Layer 4 of a small transformer language model trained on English Wikipedia (9 layers, counted from 0, width 128).
A neuron's activation on a vector x is SiLU(gate . x) times (in . x), where the dot is the dot product.
The model reads these tokens: " contribut" "ions" " also" " extend" " to" " other" " areas" "," " such" " as" " the" " interact" "ion" " of" " science" " and"

The vector x that enters this layer's MLP at each token. A number n stands for (n - 128) times 0.022.
0 " contribut": 148, 77, 115, 171, 116, 109, 117, 80, 144, 123, 119, 109, 126, 132, 105, 124, 177, 58, 94, 113, 145, 88, 208, 197, 194, 132, 149, 157, 123, 158, 126, 119, 142, 139, 101, 65, 159, 94, 129, 152, 156, 132, 162, 138, 131, 138, 146, 135, 152, 120, 105, 109, 164, 139, 123, 162, 142, 101, 75, 114, 52, 144, 113, 129, 153, 174, 113, 93, 172, 163, 137, 137, 144, 173, 177, 141, 117, 130, 149, 177, 60, 147, 89, 100, 132, 144, 92, 204, 147, 145, 167, 84, 151, 139, 135, 118, 149, 126, 169, 41, 119, 152, 180, 170, 122, 81, 131, 135, 147, 118, 102, 96, 90, 83, 132, 85, 119, 137, 115, 102, 133, 119, 147, 67, 145, 98, 161, 81
1 "ions": 173, 95, 141, 166, 109, 74, 143, 94, 161, 140, 120, 141, 80, 98, 101, 153, 192, 94, 97, 145, 165, 107, 181, 176, 174, 107, 131, 127, 95, 135, 170, 98, 161, 130, 140, 96, 126, 128, 112, 137, 144, 121, 164, 113, 133, 131, 142, 154, 144, 105, 78, 119, 124, 130, 142, 126, 122, 160, 86, 128, 91, 140, 135, 94, 187, 116, 120, 92, 166, 174, 109, 106, 139, 163, 171, 151, 123, 135, 121, 128, 75, 116, 107, 65, 120, 113, 144, 229, 151, 140, 128, 119, 148, 163, 118, 161, 161, 126, 199, 29, 127, 113, 165, 144, 155, 96, 119, 114, 142, 104, 75, 111, 122, 82, 175, 97, 119, 167, 90, 110, 104, 97, 127, 88, 144, 67, 97, 78
2 " also": 130, 111, 138, 150, 115, 125, 138, 102, 129, 143, 104, 142, 118, 137, 138, 130, 196, 106, 79, 115, 115, 108, 142, 175, 159, 122, 113, 120, 144, 150, 150, 78, 148, 134, 160, 151, 137, 95, 138, 155, 128, 122, 143, 172, 140, 132, 140, 160, 100, 115, 126, 140, 151, 149, 126, 145, 115, 90, 88, 106, 35, 120, 108, 122, 153, 120, 89, 81, 177, 140, 137, 128, 127, 139, 151, 156, 115, 182, 130, 177, 85, 127, 106, 40, 126, 110, 116, 244, 159, 151, 145, 90, 108, 102, 171, 116, 154, 134, 169, 48, 151, 132, 184, 132, 151, 84, 134, 147, 144, 120, 107, 115, 102, 162, 135, 139, 141, 128, 92, 112, 121, 138, 149, 56, 140, 122, 144, 98
3 " extend": 147, 94, 123, 172, 147, 132, 157, 96, 132, 142, 131, 136, 100, 121, 110, 164, 105, 98, 148, 89, 98, 91, 157, 193, 187, 106, 109, 161, 146, 111, 129, 110, 152, 122, 138, 70, 132, 117, 135, 119, 132, 145, 149, 92, 133, 125, 152, 117, 117, 125, 122, 89, 158, 93, 141, 95, 112, 75, 80, 134, 62, 127, 128, 86, 185, 190, 140, 122, 170, 167, 110, 149, 154, 143, 123, 116, 160, 147, 166, 125, 98, 154, 84, 89, 158, 126, 78, 232, 165, 134, 147, 51, 170, 125, 158, 128, 81, 161, 140, 71, 154, 149, 114, 153, 156, 133, 94, 178, 144, 115, 84, 81, 107, 85, 158, 90, 104, 81, 131, 117, 129, 74, 160, 75, 133, 111, 133, 107
4 " to": 133, 94, 108, 174, 162, 128, 136, 125, 153, 168, 101, 157, 67, 151, 121, 106, 138, 110, 126, 131, 84, 72, 142, 116, 151, 129, 105, 102, 153, 145, 130, 90, 112, 85, 119, 149, 107, 82, 132, 102, 89, 121, 144, 121, 119, 163, 132, 108, 99, 119, 111, 139, 115, 123, 153, 111, 106, 112, 105, 125, 83, 180, 162, 101, 136, 147, 128, 94, 148, 118, 109, 122, 149, 85, 126, 84, 133, 123, 159, 111, 118, 138, 117, 76, 170, 102, 164, 251, 144, 136, 143, 68, 116, 114, 146, 130, 138, 125, 177, 120, 87, 128, 165, 151, 129, 95, 83, 135, 141, 161, 94, 105, 113, 162, 141, 106, 185, 149, 94, 129, 118, 109, 138, 51, 133, 150, 129, 117
5 " other": 126, 135, 119, 202, 140, 141, 172, 192, 90, 144, 60, 172, 136, 136, 126, 183, 106, 62, 119, 110, 106, 92, 139, 148, 123, 121, 141, 117, 180, 137, 149, 82, 126, 133, 107, 145, 100, 101, 178, 168, 125, 136, 153, 95, 136, 140, 165, 104, 88, 100, 116, 113, 123, 153, 123, 112, 139, 95, 89, 143, 73, 177, 139, 123, 114, 81, 132, 102, 177, 92, 88, 95, 126, 154, 118, 89, 161, 134, 135, 108, 153, 152, 109, 115, 121, 115, 84, 225, 151, 160, 138, 113, 159, 78, 156, 99, 144, 121, 146, 102, 142, 134, 86, 118, 134, 117, 97, 143, 137, 107, 65, 78, 158, 135, 172, 98, 121, 149, 152, 147, 91, 146, 149, 49, 122, 106, 90, 148
6 " areas": 149, 116, 107, 173, 141, 140, 152, 96, 150, 135, 140, 163, 74, 87, 107, 185, 145, 82, 124, 79, 190, 135, 151, 166, 133, 102, 123, 106, 139, 125, 143, 76, 160, 102, 149, 126, 96, 103, 102, 146, 150, 96, 129, 94, 103, 132, 170, 132, 115, 111, 25, 107, 103, 136, 126, 116, 106, 143, 105, 105, 95, 105, 131, 55, 204, 104, 108, 122, 144, 157, 95, 113, 122, 157, 166, 134, 126, 142, 131, 68, 148, 138, 81, 81, 141, 120, 133, 232, 144, 141, 113, 126, 164, 153, 115, 184, 136, 143, 168, 33, 154, 119, 132, 83, 105, 126, 109, 143, 144, 132, 99, 123, 106, 159, 160, 105, 99, 130, 96, 129, 126, 89, 142, 99, 148, 74, 122, 90
7 ",": 138, 119, 106, 145, 110, 100, 127, 79, 160, 128, 133, 138, 93, 96, 119, 176, 150, 125, 102, 127, 112, 77, 115, 125, 136, 116, 83, 164, 176, 132, 154, 60, 143, 112, 152, 144, 110, 84, 121, 138, 71, 153, 142, 140, 90, 97, 134, 157, 93, 87, 132, 151, 115, 141, 109, 127, 110, 116, 125, 122, 56, 121, 138, 57, 163, 125, 133, 64, 128, 128, 112, 86, 131, 164, 117, 108, 122, 125, 162, 133, 112, 142, 121, 69, 143, 107, 138, 189, 159, 111, 134, 134, 102, 151, 117, 116, 91, 143, 108, 79, 153, 178, 141, 76, 140, 105, 95, 90, 143, 129, 72, 104, 124, 150, 143, 110, 131, 143, 113, 155, 59, 109, 170, 27, 162, 117, 139, 117
8 " such": 148, 85, 181, 163, 179, 131, 119, 158, 75, 138, 81, 212, 151, 156, 125, 158, 139, 79, 88, 103, 93, 77, 138, 99, 159, 91, 136, 134, 178, 148, 130, 127, 136, 88, 145, 102, 99, 136, 165, 155, 145, 172, 128, 147, 110, 117, 66, 146, 82, 50, 127, 159, 151, 159, 137, 149, 107, 108, 118, 136, 112, 149, 62, 125, 145, 86, 103, 92, 111, 120, 134, 96, 110, 149, 128, 79, 138, 173, 111, 135, 155, 132, 96, 101, 124, 115, 100, 151, 182, 112, 162, 89, 163, 57, 163, 143, 123, 122, 90, 67, 141, 170, 162, 94, 188, 138, 104, 133, 86, 145, 144, 117, 141, 161, 197, 81, 147, 107, 130, 170, 90, 155, 99, 60, 108, 117, 117, 113
9 " as": 147, 104, 124, 166, 123, 69, 154, 113, 124, 165, 99, 118, 116, 82, 135, 155, 161, 129, 147, 132, 111, 74, 119, 119, 163, 122, 67, 126, 170, 146, 111, 92, 156, 130, 167, 113, 89, 145, 131, 131, 125, 174, 113, 136, 102, 116, 104, 181, 70, 109, 158, 166, 135, 132, 113, 141, 111, 102, 112, 146, 98, 157, 127, 95, 142, 96, 114, 96, 153, 125, 128, 78, 132, 141, 118, 94, 137, 149, 121, 148, 97, 105, 116, 99, 145, 95, 92, 216, 118, 150, 117, 105, 135, 84, 173, 139, 133, 105, 130, 63, 125, 142, 200, 91, 135, 106, 116, 137, 104, 169, 144, 118, 117, 129, 138, 80, 161, 108, 95, 164, 86, 121, 105, 28, 140, 121, 122, 91
10 " the": 148, 114, 118, 161, 128, 103, 180, 123, 102, 154, 121, 147, 105, 112, 130, 128, 135, 120, 117, 168, 108, 81, 153, 141, 148, 127, 109, 128, 177, 130, 114, 70, 124, 127, 134, 140, 107, 121, 121, 117, 118, 145, 115, 129, 113, 138, 161, 147, 109, 138, 124, 177, 135, 141, 100, 145, 154, 88, 106, 151, 84, 155, 177, 105, 125, 122, 116, 40, 175, 144, 120, 103, 81, 182, 109, 124, 112, 138, 147, 114, 122, 112, 122, 102, 134, 108, 160, 228, 135, 113, 140, 112, 118, 119, 164, 127, 162, 123, 134, 93, 143, 141, 151, 152, 147, 150, 125, 178, 99, 146, 125, 76, 114, 109, 134, 92, 131, 169, 129, 150, 116, 132, 134, 25, 147, 130, 160, 111
11 " interact": 168, 76, 100, 160, 118, 169, 129, 81, 155, 84, 154, 128, 86, 137, 107, 174, 176, 54, 99, 104, 125, 113, 162, 156, 179, 95, 117, 150, 165, 128, 127, 101, 75, 118, 127, 83, 131, 82, 150, 139, 134, 179, 120, 125, 114, 132, 78, 113, 174, 125, 76, 126, 130, 126, 174, 124, 126, 90, 84, 112, 87, 135, 108, 124, 157, 151, 111, 127, 151, 175, 73, 147, 128, 149, 121, 137, 131, 149, 135, 172, 135, 151, 59, 117, 101, 122, 138, 198, 155, 141, 139, 119, 146, 133, 126, 155, 111, 162, 126, 61, 219, 151, 146, 231, 137, 121, 83, 169, 163, 134, 88, 105, 143, 123, 115, 51, 84, 138, 175, 147, 113, 59, 146, 95, 138, 97, 120, 75
12 "ion": 161, 107, 154, 151, 136, 94, 152, 59, 172, 149, 160, 128, 77, 129, 93, 131, 156, 108, 89, 155, 146, 79, 148, 136, 180, 102, 99, 156, 133, 107, 188, 108, 124, 120, 119, 98, 134, 147, 107, 160, 155, 122, 164, 113, 97, 116, 139, 116, 154, 121, 49, 103, 122, 152, 178, 135, 107, 154, 112, 128, 91, 151, 135, 122, 167, 89, 128, 113, 178, 168, 89, 122, 170, 156, 139, 108, 80, 162, 145, 145, 95, 137, 97, 104, 99, 114, 150, 200, 133, 119, 148, 108, 179, 143, 91, 158, 97, 145, 172, 36, 124, 97, 150, 139, 209, 117, 118, 109, 117, 130, 55, 144, 165, 117, 180, 89, 91, 149, 133, 142, 95, 104, 127, 92, 98, 105, 72, 69
13 " of": 130, 112, 101, 194, 119, 127, 156, 117, 148, 172, 93, 107, 106, 123, 144, 110, 133, 117, 150, 159, 98, 75, 144, 104, 138, 99, 83, 138, 170, 116, 110, 101, 123, 129, 119, 131, 129, 141, 149, 111, 139, 126, 148, 153, 126, 109, 118, 119, 113, 124, 126, 96, 86, 132, 156, 133, 129, 102, 111, 135, 120, 178, 156, 127, 149, 123, 113, 70, 129, 149, 120, 95, 151, 114, 123, 88, 138, 135, 126, 105, 120, 153, 102, 120, 117, 94, 116, 242, 138, 148, 120, 94, 95, 139, 152, 131, 163, 107, 149, 82, 128, 133, 150, 143, 165, 119, 94, 136, 123, 142, 105, 130, 151, 127, 138, 101, 134, 153, 103, 159, 107, 126, 117, 16, 116, 101, 109, 92
14 " science": 130, 112, 130, 157, 152, 160, 171, 68, 114, 127, 121, 128, 90, 88, 121, 172, 183, 83, 125, 75, 174, 107, 122, 155, 190, 90, 129, 127, 161, 143, 145, 124, 51, 94, 119, 167, 105, 122, 90, 176, 148, 136, 106, 145, 94, 148, 137, 156, 135, 94, 31, 93, 176, 145, 149, 145, 104, 106, 80, 92, 109, 183, 99, 154, 148, 124, 144, 146, 179, 146, 75, 144, 96, 197, 125, 129, 110, 166, 145, 125, 161, 108, 120, 114, 124, 74, 106, 200, 108, 57, 150, 126, 152, 171, 163, 180, 126, 140, 173, 65, 152, 110, 166, 153, 132, 109, 108, 143, 139, 134, 70, 138, 163, 155, 168, 98, 95, 97, 105, 231, 155, 139, 114, 115, 99, 100, 131, 93
15 " and": 116, 149, 87, 146, 129, 107, 162, 127, 156, 161, 123, 128, 81, 98, 145, 116, 111, 158, 139, 133, 73, 62, 109, 102, 145, 157, 97, 145, 198, 158, 93, 80, 77, 107, 123, 145, 120, 111, 170, 136, 132, 141, 134, 174, 132, 124, 126, 143, 130, 126, 117, 115, 111, 159, 144, 161, 125, 154, 96, 144, 108, 163, 97, 95, 186, 110, 162, 81, 115, 120, 140, 121, 155, 164, 100, 99, 123, 208, 113, 163, 124, 132, 110, 113, 149, 115, 153, 221, 184, 107, 151, 70, 147, 165, 126, 132, 115, 148, 110, 91, 150, 150, 144, 171, 126, 90, 63, 151, 141, 98, 107, 87, 145, 173, 158, 144, 135, 138, 133, 178, 68, 124, 133, 51, 112, 109, 142, 145

Each question shows the input weights of one neuron of the MLP. A number n stands for (n - 128) times 0.0058.

n92 gate: 135, 182, 109, 158, 118, 140, 42, 147, 166, 142, 70, 90, 139, 168, 158, 146, 125, 131, 102, 136, 183, 157, 122, 140, 140, 81, 101, 127, 109, 130, 128, 122, 143, 137, 151, 150, 90, 146, 86, 158, 101, 96, 140, 108, 127, 101, 142, 115, 104, 146, 94, 136, 153, 153, 146, 133, 119, 180, 111, 138, 116, 86, 154, 145, 105, 176, 109, 143, 102, 142, 169, 110, 106, 139, 154, 120, 78, 102, 146, 160, 72, 116, 138, 154, 143, 149, 186, 80, 134, 144, 100, 109, 92, 99, 60, 148, 155, 127, 158, 133, 92, 182, 130, 144, 146, 97, 120, 133, 153, 99, 86, 116, 160, 75, 147, 120, 138, 121, 182, 128, 123, 141, 90, 99, 120, 138, 162, 77
n92 in: 171, 99, 118, 68, 178, 144, 121, 69, 191, 107, 110, 116, 140, 106, 124, 116, 104, 122, 109, 109, 138, 102, 94, 115, 163, 133, 137, 139, 135, 182, 123, 131, 178, 109, 79, 105, 133, 102, 162, 143, 115, 167, 103, 138, 125, 127, 98, 147, 97, 125, 50, 141, 95, 132, 169, 151, 102, 165, 150, 140, 84, 121, 185, 128, 84, 88, 108, 121, 135, 86, 119, 202, 96, 136, 135, 105, 148, 124, 83, 86, 78, 139, 99, 119, 109, 110, 111, 125, 130, 138, 120, 130, 97, 150, 110, 149, 110, 119, 207, 122, 110, 120, 92, 106, 139, 152, 182, 191, 114, 95, 139, 122, 87, 89, 148, 91, 147, 105, 150, 128, 163, 135, 75, 83, 131, 94, 111, 137
On which three tokens does it fire most, strongest first? 1 "ions", 0 " contribut", 12 "ion"

n347 gate: 106, 101, 118, 108, 119, 116, 137, 168, 126, 148, 145, 127, 121, 155, 158, 161, 121, 114, 121, 137, 133, 127, 119, 102, 98, 116, 144, 147, 127, 158, 88, 101, 126, 106, 144, 137, 102, 114, 97, 140, 152, 159, 115, 160, 119, 149, 109, 116, 123, 148, 177, 132, 153, 98, 126, 201, 117, 111, 90, 112, 159, 142, 113, 134, 147, 144, 133, 96, 131, 90, 158, 72, 165, 132, 136, 144, 143, 91, 102, 135, 155, 165, 78, 80, 134, 142, 176, 101, 133, 114, 133, 166, 92, 138, 121, 159, 140, 155, 160, 152, 89, 36, 124, 103, 95, 126, 161, 90, 116, 80, 153, 89, 160, 135, 84, 115, 85, 83, 114, 139, 159, 138, 175, 117, 142, 113, 113, 158
n347 in: 125, 107, 76, 112, 98, 133, 159, 101, 159, 121, 116, 136, 172, 157, 132, 105, 118, 131, 122, 190, 121, 126, 146, 174, 141, 92, 88, 148, 119, 138, 126, 113, 149, 133, 153, 145, 128, 128, 164, 110, 118, 123, 132, 109, 169, 187, 134, 121, 139, 98, 159, 192, 138, 131, 173, 126, 110, 119, 168, 152, 174, 186, 106, 126, 165, 47, 164, 136, 120, 181, 126, 110, 114, 157, 138, 154, 125, 121, 97, 90, 120, 132, 143, 141, 117, 141, 148, 153, 127, 132, 105, 124, 112, 131, 129, 119, 156, 164, 130, 86, 87, 78, 135, 70, 172, 136, 137, 156, 70, 118, 140, 143, 174, 132, 145, 141, 177, 94, 110, 127, 108, 105, 153, 166, 115, 160, 126, 128
It fires most on token 11 " interact"

n29 gate: 122, 97, 167, 162, 144, 122, 145, 106, 114, 99, 122, 148, 188, 149, 131, 132, 136, 154, 145, 125, 128, 116, 124, 80, 160, 162, 112, 165, 140, 135, 134, 105, 116, 111, 127, 140, 116, 126, 109, 143, 88, 147, 113, 148, 119, 96, 113, 141, 106, 159, 138, 144, 164, 116, 147, 129, 114, 147, 176, 107, 133, 135, 151, 148, 130, 143, 106, 162, 81, 108, 77, 119, 114, 97, 127, 118, 96, 112, 156, 80, 145, 102, 101, 94, 143, 170, 135, 123, 115, 135, 138, 86, 71, 161, 127, 106, 147, 143, 146, 102, 141, 78, 136, 128, 83, 139, 127, 134, 110, 60, 165, 126, 93, 127, 109, 84, 127, 100, 128, 134, 137, 146, 145, 145, 138, 103, 94, 104
n29 in: 110, 103, 119, 126, 162, 107, 141, 139, 119, 128, 123, 117, 175, 194, 135, 155, 126, 146, 159, 83, 134, 79, 121, 116, 178, 153, 124, 187, 103, 171, 151, 85, 110, 101, 122, 134, 89, 115, 121, 145, 102, 153, 88, 173, 111, 102, 154, 110, 100, 128, 115, 126, 141, 125, 134, 153, 137, 164, 161, 88, 147, 120, 157, 174, 117, 146, 94, 155, 148, 121, 82, 129, 84, 137, 145, 93, 124, 133, 167, 99, 162, 121, 116, 84, 145, 152, 142, 130, 98, 102, 123, 76, 99, 156, 173, 124, 143, 143, 133, 122, 139, 103, 104, 163, 102, 120, 114, 113, 115, 61, 132, 116, 128, 133, 129, 99, 128, 116, 113, 124, 127, 126, 143, 151, 125, 104, 90, 108
On which three tokens does it fire most, strongest first? 14 " science", 4 " to", 8 " such"

n53 gate: 119, 140, 78, 125, 100, 77, 79, 125, 46, 140, 117, 101, 113, 107, 156, 87, 136, 76, 131, 160, 150, 171, 109, 135, 105, 128, 175, 125, 128, 117, 112, 90, 179, 156, 131, 125, 137, 151, 91, 129, 149, 94, 97, 95, 98, 119, 161, 164, 133, 105, 106, 121, 172, 120, 120, 129, 134, 110, 140, 201, 110, 131, 74, 161, 113, 172, 85, 114, 98, 138, 117, 97, 140, 97, 143, 136, 126, 147, 178, 138, 127, 130, 121, 165, 94, 136, 219, 147, 87, 172, 64, 153, 101, 89, 95, 126, 159, 126, 138, 165, 139, 141, 156, 103, 131, 90, 101, 145, 119, 138, 122, 120, 146, 135, 153, 128, 125, 131, 105, 118, 152, 111, 154, 89, 109, 116, 131, 154
n53 in: 143, 128, 124, 112, 106, 150, 120, 141, 128, 130, 138, 114, 135, 96, 163, 79, 133, 143, 123, 126, 145, 141, 130, 112, 99, 141, 158, 130, 104, 152, 115, 99, 147, 145, 63, 112, 125, 169, 126, 158, 141, 99, 146, 147, 126, 160, 99, 98, 89, 159, 105, 153, 91, 102, 159, 126, 75, 97, 120, 190, 133, 116, 129, 164, 128, 150, 142, 124, 174, 107, 135, 84, 102, 145, 123, 150, 68, 144, 181, 167, 143, 66, 156, 121, 157, 151, 110, 131, 125, 134, 118, 118, 155, 119, 99, 135, 107, 116, 126, 147, 127, 120, 93, 180, 128, 155, 126, 111, 195, 138, 84, 142, 72, 183, 121, 90, 87, 104, 93, 131, 76, 171, 113, 113, 103, 130, 137, 110
On which three tokens does it fire most, strongest first? 8 " such", 3 " extend", 7 ","

n322 gate: 155, 121, 155, 88, 146, 137, 79, 178, 159, 129, 122, 126, 142, 133, 109, 122, 121, 163, 107, 152, 144, 84, 184, 171, 132, 165, 128, 160, 158, 130, 130, 118, 111, 131, 148, 151, 111, 107, 157, 115, 151, 111, 113, 167, 168, 117, 119, 136, 158, 115, 168, 139, 128, 91, 177, 197, 185, 161, 129, 139, 126, 107, 112, 130, 120, 110, 136, 171, 81, 156, 151, 100, 145, 80, 136, 132, 129, 95, 149, 191, 165, 157, 134, 135, 126, 103, 157, 169, 114, 121, 137, 209, 126, 129, 130, 128, 125, 145, 130, 91, 146, 148, 111, 127, 99, 156, 163, 132, 159, 93, 146, 91, 79, 114, 126, 149, 112, 88, 134, 157, 123, 159, 130, 110, 123, 133, 104, 141
n322 in: 118, 95, 131, 99, 102, 113, 150, 154, 134, 144, 104, 104, 170, 143, 99, 180, 115, 150, 68, 104, 123, 107, 137, 140, 139, 135, 105, 103, 172, 163, 139, 130, 139, 159, 108, 191, 101, 119, 153, 128, 120, 89, 120, 108, 153, 144, 155, 83, 183, 150, 131, 108, 83, 121, 151, 202, 163, 139, 140, 98, 89, 73, 106, 97, 119, 166, 139, 161, 115, 170, 141, 130, 117, 135, 125, 155, 106, 126, 147, 186, 125, 156, 144, 156, 135, 133, 124, 143, 131, 119, 138, 143, 152, 155, 156, 155, 149, 162, 150, 107, 143, 166, 141, 142, 145, 130, 172, 109, 133, 71, 146, 130, 104, 168, 136, 130, 121, 154, 154, 131, 140, 93, 119, 185, 138, 142, 52, 75
On which two tokens does it fire most, strongest first? 9 " as", 4 " to"

n348 gate: 119, 134, 130, 184, 104, 128, 157, 139, 130, 168, 117, 104, 129, 144, 130, 168, 122, 108, 132, 131, 120, 169, 138, 137, 111, 139, 96, 122, 118, 145, 93, 148, 126, 119, 143, 99, 139, 121, 128, 102, 110, 137, 126, 138, 120, 151, 142, 149, 160, 168, 109, 124, 90, 124, 174, 117, 73, 164, 128, 141, 126, 178, 172, 98, 96, 132, 117, 93, 95, 118, 130, 90, 123, 143, 152, 83, 155, 144, 126, 126, 158, 163, 139, 114, 110, 137, 154, 104, 93, 130, 151, 118, 151, 142, 132, 182, 129, 181, 87, 183, 131, 133, 163, 96, 116, 160, 135, 67, 116, 185, 86, 80, 142, 170, 166, 155, 155, 104, 119, 105, 133, 120, 108, 92, 110, 154, 112, 96
n348 in: 117, 97, 148, 115, 174, 82, 105, 127, 174, 136, 155, 131, 115, 143, 162, 134, 169, 127, 129, 111, 138, 114, 84, 138, 114, 119, 151, 122, 142, 118, 134, 134, 119, 98, 122, 69, 149, 125, 113, 99, 63, 143, 122, 149, 122, 155, 137, 87, 92, 134, 141, 149, 126, 164, 162, 100, 135, 161, 174, 107, 142, 95, 134, 108, 110, 140, 137, 103, 197, 141, 134, 135, 149, 117, 136, 87, 112, 158, 113, 165, 139, 145, 110, 89, 119, 136, 102, 127, 46, 94, 157, 127, 117, 111, 135, 147, 158, 98, 84, 147, 180, 97, 117, 103, 134, 88, 141, 136, 99, 88, 160, 100, 160, 143, 138, 162, 115, 188, 126, 134, 114, 116, 68, 122, 94, 126, 112, 113
It fires most on token 4 " to"

n369 gate: 99, 117, 120, 99, 142, 203, 194, 159, 119, 173, 177, 113, 142, 162, 128, 150, 144, 100, 114, 111, 127, 139, 111, 115, 120, 122, 96, 114, 98, 121, 92, 138, 142, 126, 122, 108, 91, 126, 85, 130, 130, 122, 121, 88, 192, 157, 97, 110, 135, 99, 140, 141, 126, 151, 130, 88, 121, 79, 117, 94, 160, 153, 130, 135, 175, 151, 99, 143, 143, 104, 134, 120, 115, 101, 154, 119, 126, 159, 61, 163, 81, 138, 147, 185, 80, 155, 125, 156, 126, 114, 167, 164, 111, 153, 139, 112, 147, 172, 82, 150, 139, 126, 82, 129, 101, 58, 146, 127, 148, 142, 121, 94, 99, 106, 147, 97, 128, 162, 113, 142, 124, 127, 126, 97, 150, 103, 152, 142
n369 in: 184, 89, 93, 103, 119, 117, 112, 132, 151, 117, 95, 123, 126, 130, 115, 159, 121, 135, 104, 120, 144, 135, 138, 123, 126, 147, 105, 137, 139, 109, 112, 122, 94, 128, 141, 138, 58, 120, 113, 146, 112, 105, 125, 111, 195, 107, 95, 131, 108, 165, 156, 141, 142, 134, 126, 107, 130, 100, 148, 118, 116, 138, 127, 130, 154, 144, 113, 144, 162, 137, 103, 108, 128, 131, 163, 129, 93, 194, 83, 117, 98, 151, 114, 133, 150, 114, 138, 124, 107, 96, 211, 122, 85, 126, 97, 130, 143, 123, 109, 135, 105, 140, 116, 185, 68, 127, 178, 105, 112, 140, 126, 118, 108, 137, 137, 73, 98, 97, 118, 112, 109, 147, 88, 126, 144, 127, 161, 129
On which two tokens does it fire most, strongest first? 11 " interact", 0 " contribut"

n367 gate: 93, 162, 103, 156, 101, 124, 153, 116, 99, 156, 149, 96, 99, 80, 169, 126, 139, 113, 113, 156, 109, 92, 157, 136, 101, 101, 110, 145, 118, 148, 156, 148, 163, 139, 165, 97, 172, 119, 112, 127, 133, 153, 123, 142, 126, 176, 115, 135, 97, 158, 170, 125, 116, 135, 140, 144, 154, 92, 87, 172, 160, 156, 138, 137, 83, 119, 161, 130, 112, 114, 146, 113, 108, 142, 168, 164, 99, 144, 146, 128, 157, 204, 173, 127, 123, 142, 142, 87, 150, 148, 146, 175, 145, 122, 130, 113, 102, 117, 97, 155, 130, 102, 127, 135, 155, 157, 137, 134, 122, 139, 134, 164, 131, 139, 131, 140, 196, 163, 109, 136, 145, 171, 126, 129, 211, 103, 112, 112
n367 in: 138, 159, 134, 109, 118, 99, 95, 168, 119, 117, 121, 103, 114, 115, 111, 144, 143, 136, 143, 142, 126, 72, 113, 108, 120, 178, 116, 119, 166, 116, 153, 131, 69, 179, 142, 70, 176, 115, 89, 112, 133, 141, 122, 145, 114, 116, 115, 177, 125, 136, 111, 190, 153, 121, 127, 123, 103, 98, 86, 87, 99, 137, 133, 162, 115, 150, 132, 138, 71, 145, 148, 111, 126, 110, 127, 128, 137, 132, 148, 174, 153, 152, 153, 139, 123, 100, 139, 147, 150, 192, 54, 155, 133, 97, 123, 133, 129, 108, 186, 159, 127, 113, 123, 120, 118, 112, 134, 139, 138, 119, 124, 165, 127, 114, 149, 143, 153, 131, 98, 150, 109, 123, 92, 170, 103, 158, 185, 135
On which token does it fire most, and how strongly? 6 " areas", at about 0.39

n78 gate: 147, 93, 165, 153, 95, 80, 109, 147, 144, 94, 44, 127, 191, 140, 67, 114, 104, 67, 146, 115, 183, 164, 160, 168, 147, 162, 146, 133, 133, 142, 179, 85, 111, 175, 106, 111, 212, 80, 129, 109, 151, 122, 132, 177, 133, 109, 182, 136, 119, 145, 117, 65, 123, 164, 132, 138, 81, 112, 143, 175, 67, 155, 105, 160, 94, 160, 121, 105, 101, 143, 132, 95, 104, 138, 160, 177, 171, 128, 162, 202, 112, 115, 110, 194, 116, 167, 82, 193, 119, 171, 104, 115, 117, 122, 139, 99, 182, 123, 111, 104, 100, 81, 114, 104, 140, 74, 197, 132, 176, 148, 119, 92, 106, 108, 122, 162, 134, 204, 126, 80, 146, 167, 184, 105, 131, 160, 160, 148
n78 in: 141, 132, 141, 150, 82, 108, 102, 85, 143, 119, 98, 106, 160, 134, 94, 89, 127, 152, 102, 107, 165, 138, 204, 159, 148, 131, 138, 107, 108, 136, 143, 107, 108, 123, 77, 141, 172, 114, 72, 134, 104, 114, 26, 213, 176, 72, 128, 137, 162, 152, 174, 102, 196, 149, 135, 132, 106, 150, 107, 106, 98, 188, 113, 119, 115, 105, 80, 102, 139, 134, 143, 81, 77, 155, 153, 139, 151, 130, 149, 168, 105, 131, 129, 167, 99, 207, 87, 177, 177, 186, 125, 90, 64, 175, 104, 162, 189, 73, 175, 74, 107, 103, 105, 182, 121, 121, 204, 127, 104, 113, 91, 132, 48, 103, 78, 127, 171, 154, 125, 88, 182, 197, 172, 79, 195, 130, 135, 170
On which three tokens does it fire most, strongest first? 0 " contribut", 2 " also", 1 "ions"

n438 gate: 101, 161, 116, 109, 102, 79, 118, 130, 62, 148, 136, 152, 134, 158, 110, 128, 171, 137, 135, 129, 137, 175, 157, 163, 85, 77, 179, 118, 86, 99, 124, 107, 96, 105, 146, 119, 180, 110, 107, 154, 148, 85, 133, 75, 181, 125, 112, 133, 85, 102, 138, 136, 133, 128, 102, 128, 157, 206, 95, 166, 106, 148, 158, 155, 217, 163, 103, 189, 150, 134, 151, 169, 99, 112, 125, 88, 180, 99, 140, 144, 83, 93, 138, 99, 83, 122, 145, 137, 157, 142, 123, 98, 123, 112, 133, 137, 151, 138, 128, 113, 109, 146, 99, 87, 102, 105, 123, 124, 107, 123, 132, 108, 101, 101, 138, 117, 154, 129, 130, 132, 123, 154, 142, 74, 99, 139, 163, 153
n438 in: 120, 62, 171, 147, 130, 161, 100, 100, 108, 155, 155, 122, 105, 134, 132, 119, 98, 105, 139, 116, 132, 122, 124, 99, 122, 155, 124, 185, 122, 165, 123, 114, 133, 160, 109, 123, 90, 96, 193, 106, 156, 148, 109, 165, 144, 114, 148, 152, 176, 119, 149, 118, 115, 143, 141, 123, 134, 100, 125, 120, 120, 139, 101, 137, 120, 88, 169, 107, 119, 170, 118, 62, 185, 171, 157, 168, 158, 141, 154, 124, 156, 143, 150, 166, 135, 120, 137, 130, 63, 140, 114, 109, 125, 129, 122, 173, 82, 130, 97, 184, 137, 140, 154, 133, 170, 139, 142, 122, 155, 96, 110, 140, 165, 133, 135, 123, 131, 139, 117, 94, 131, 148, 111, 126, 169, 126, 107, 68
It fires most on token 0 " contribut"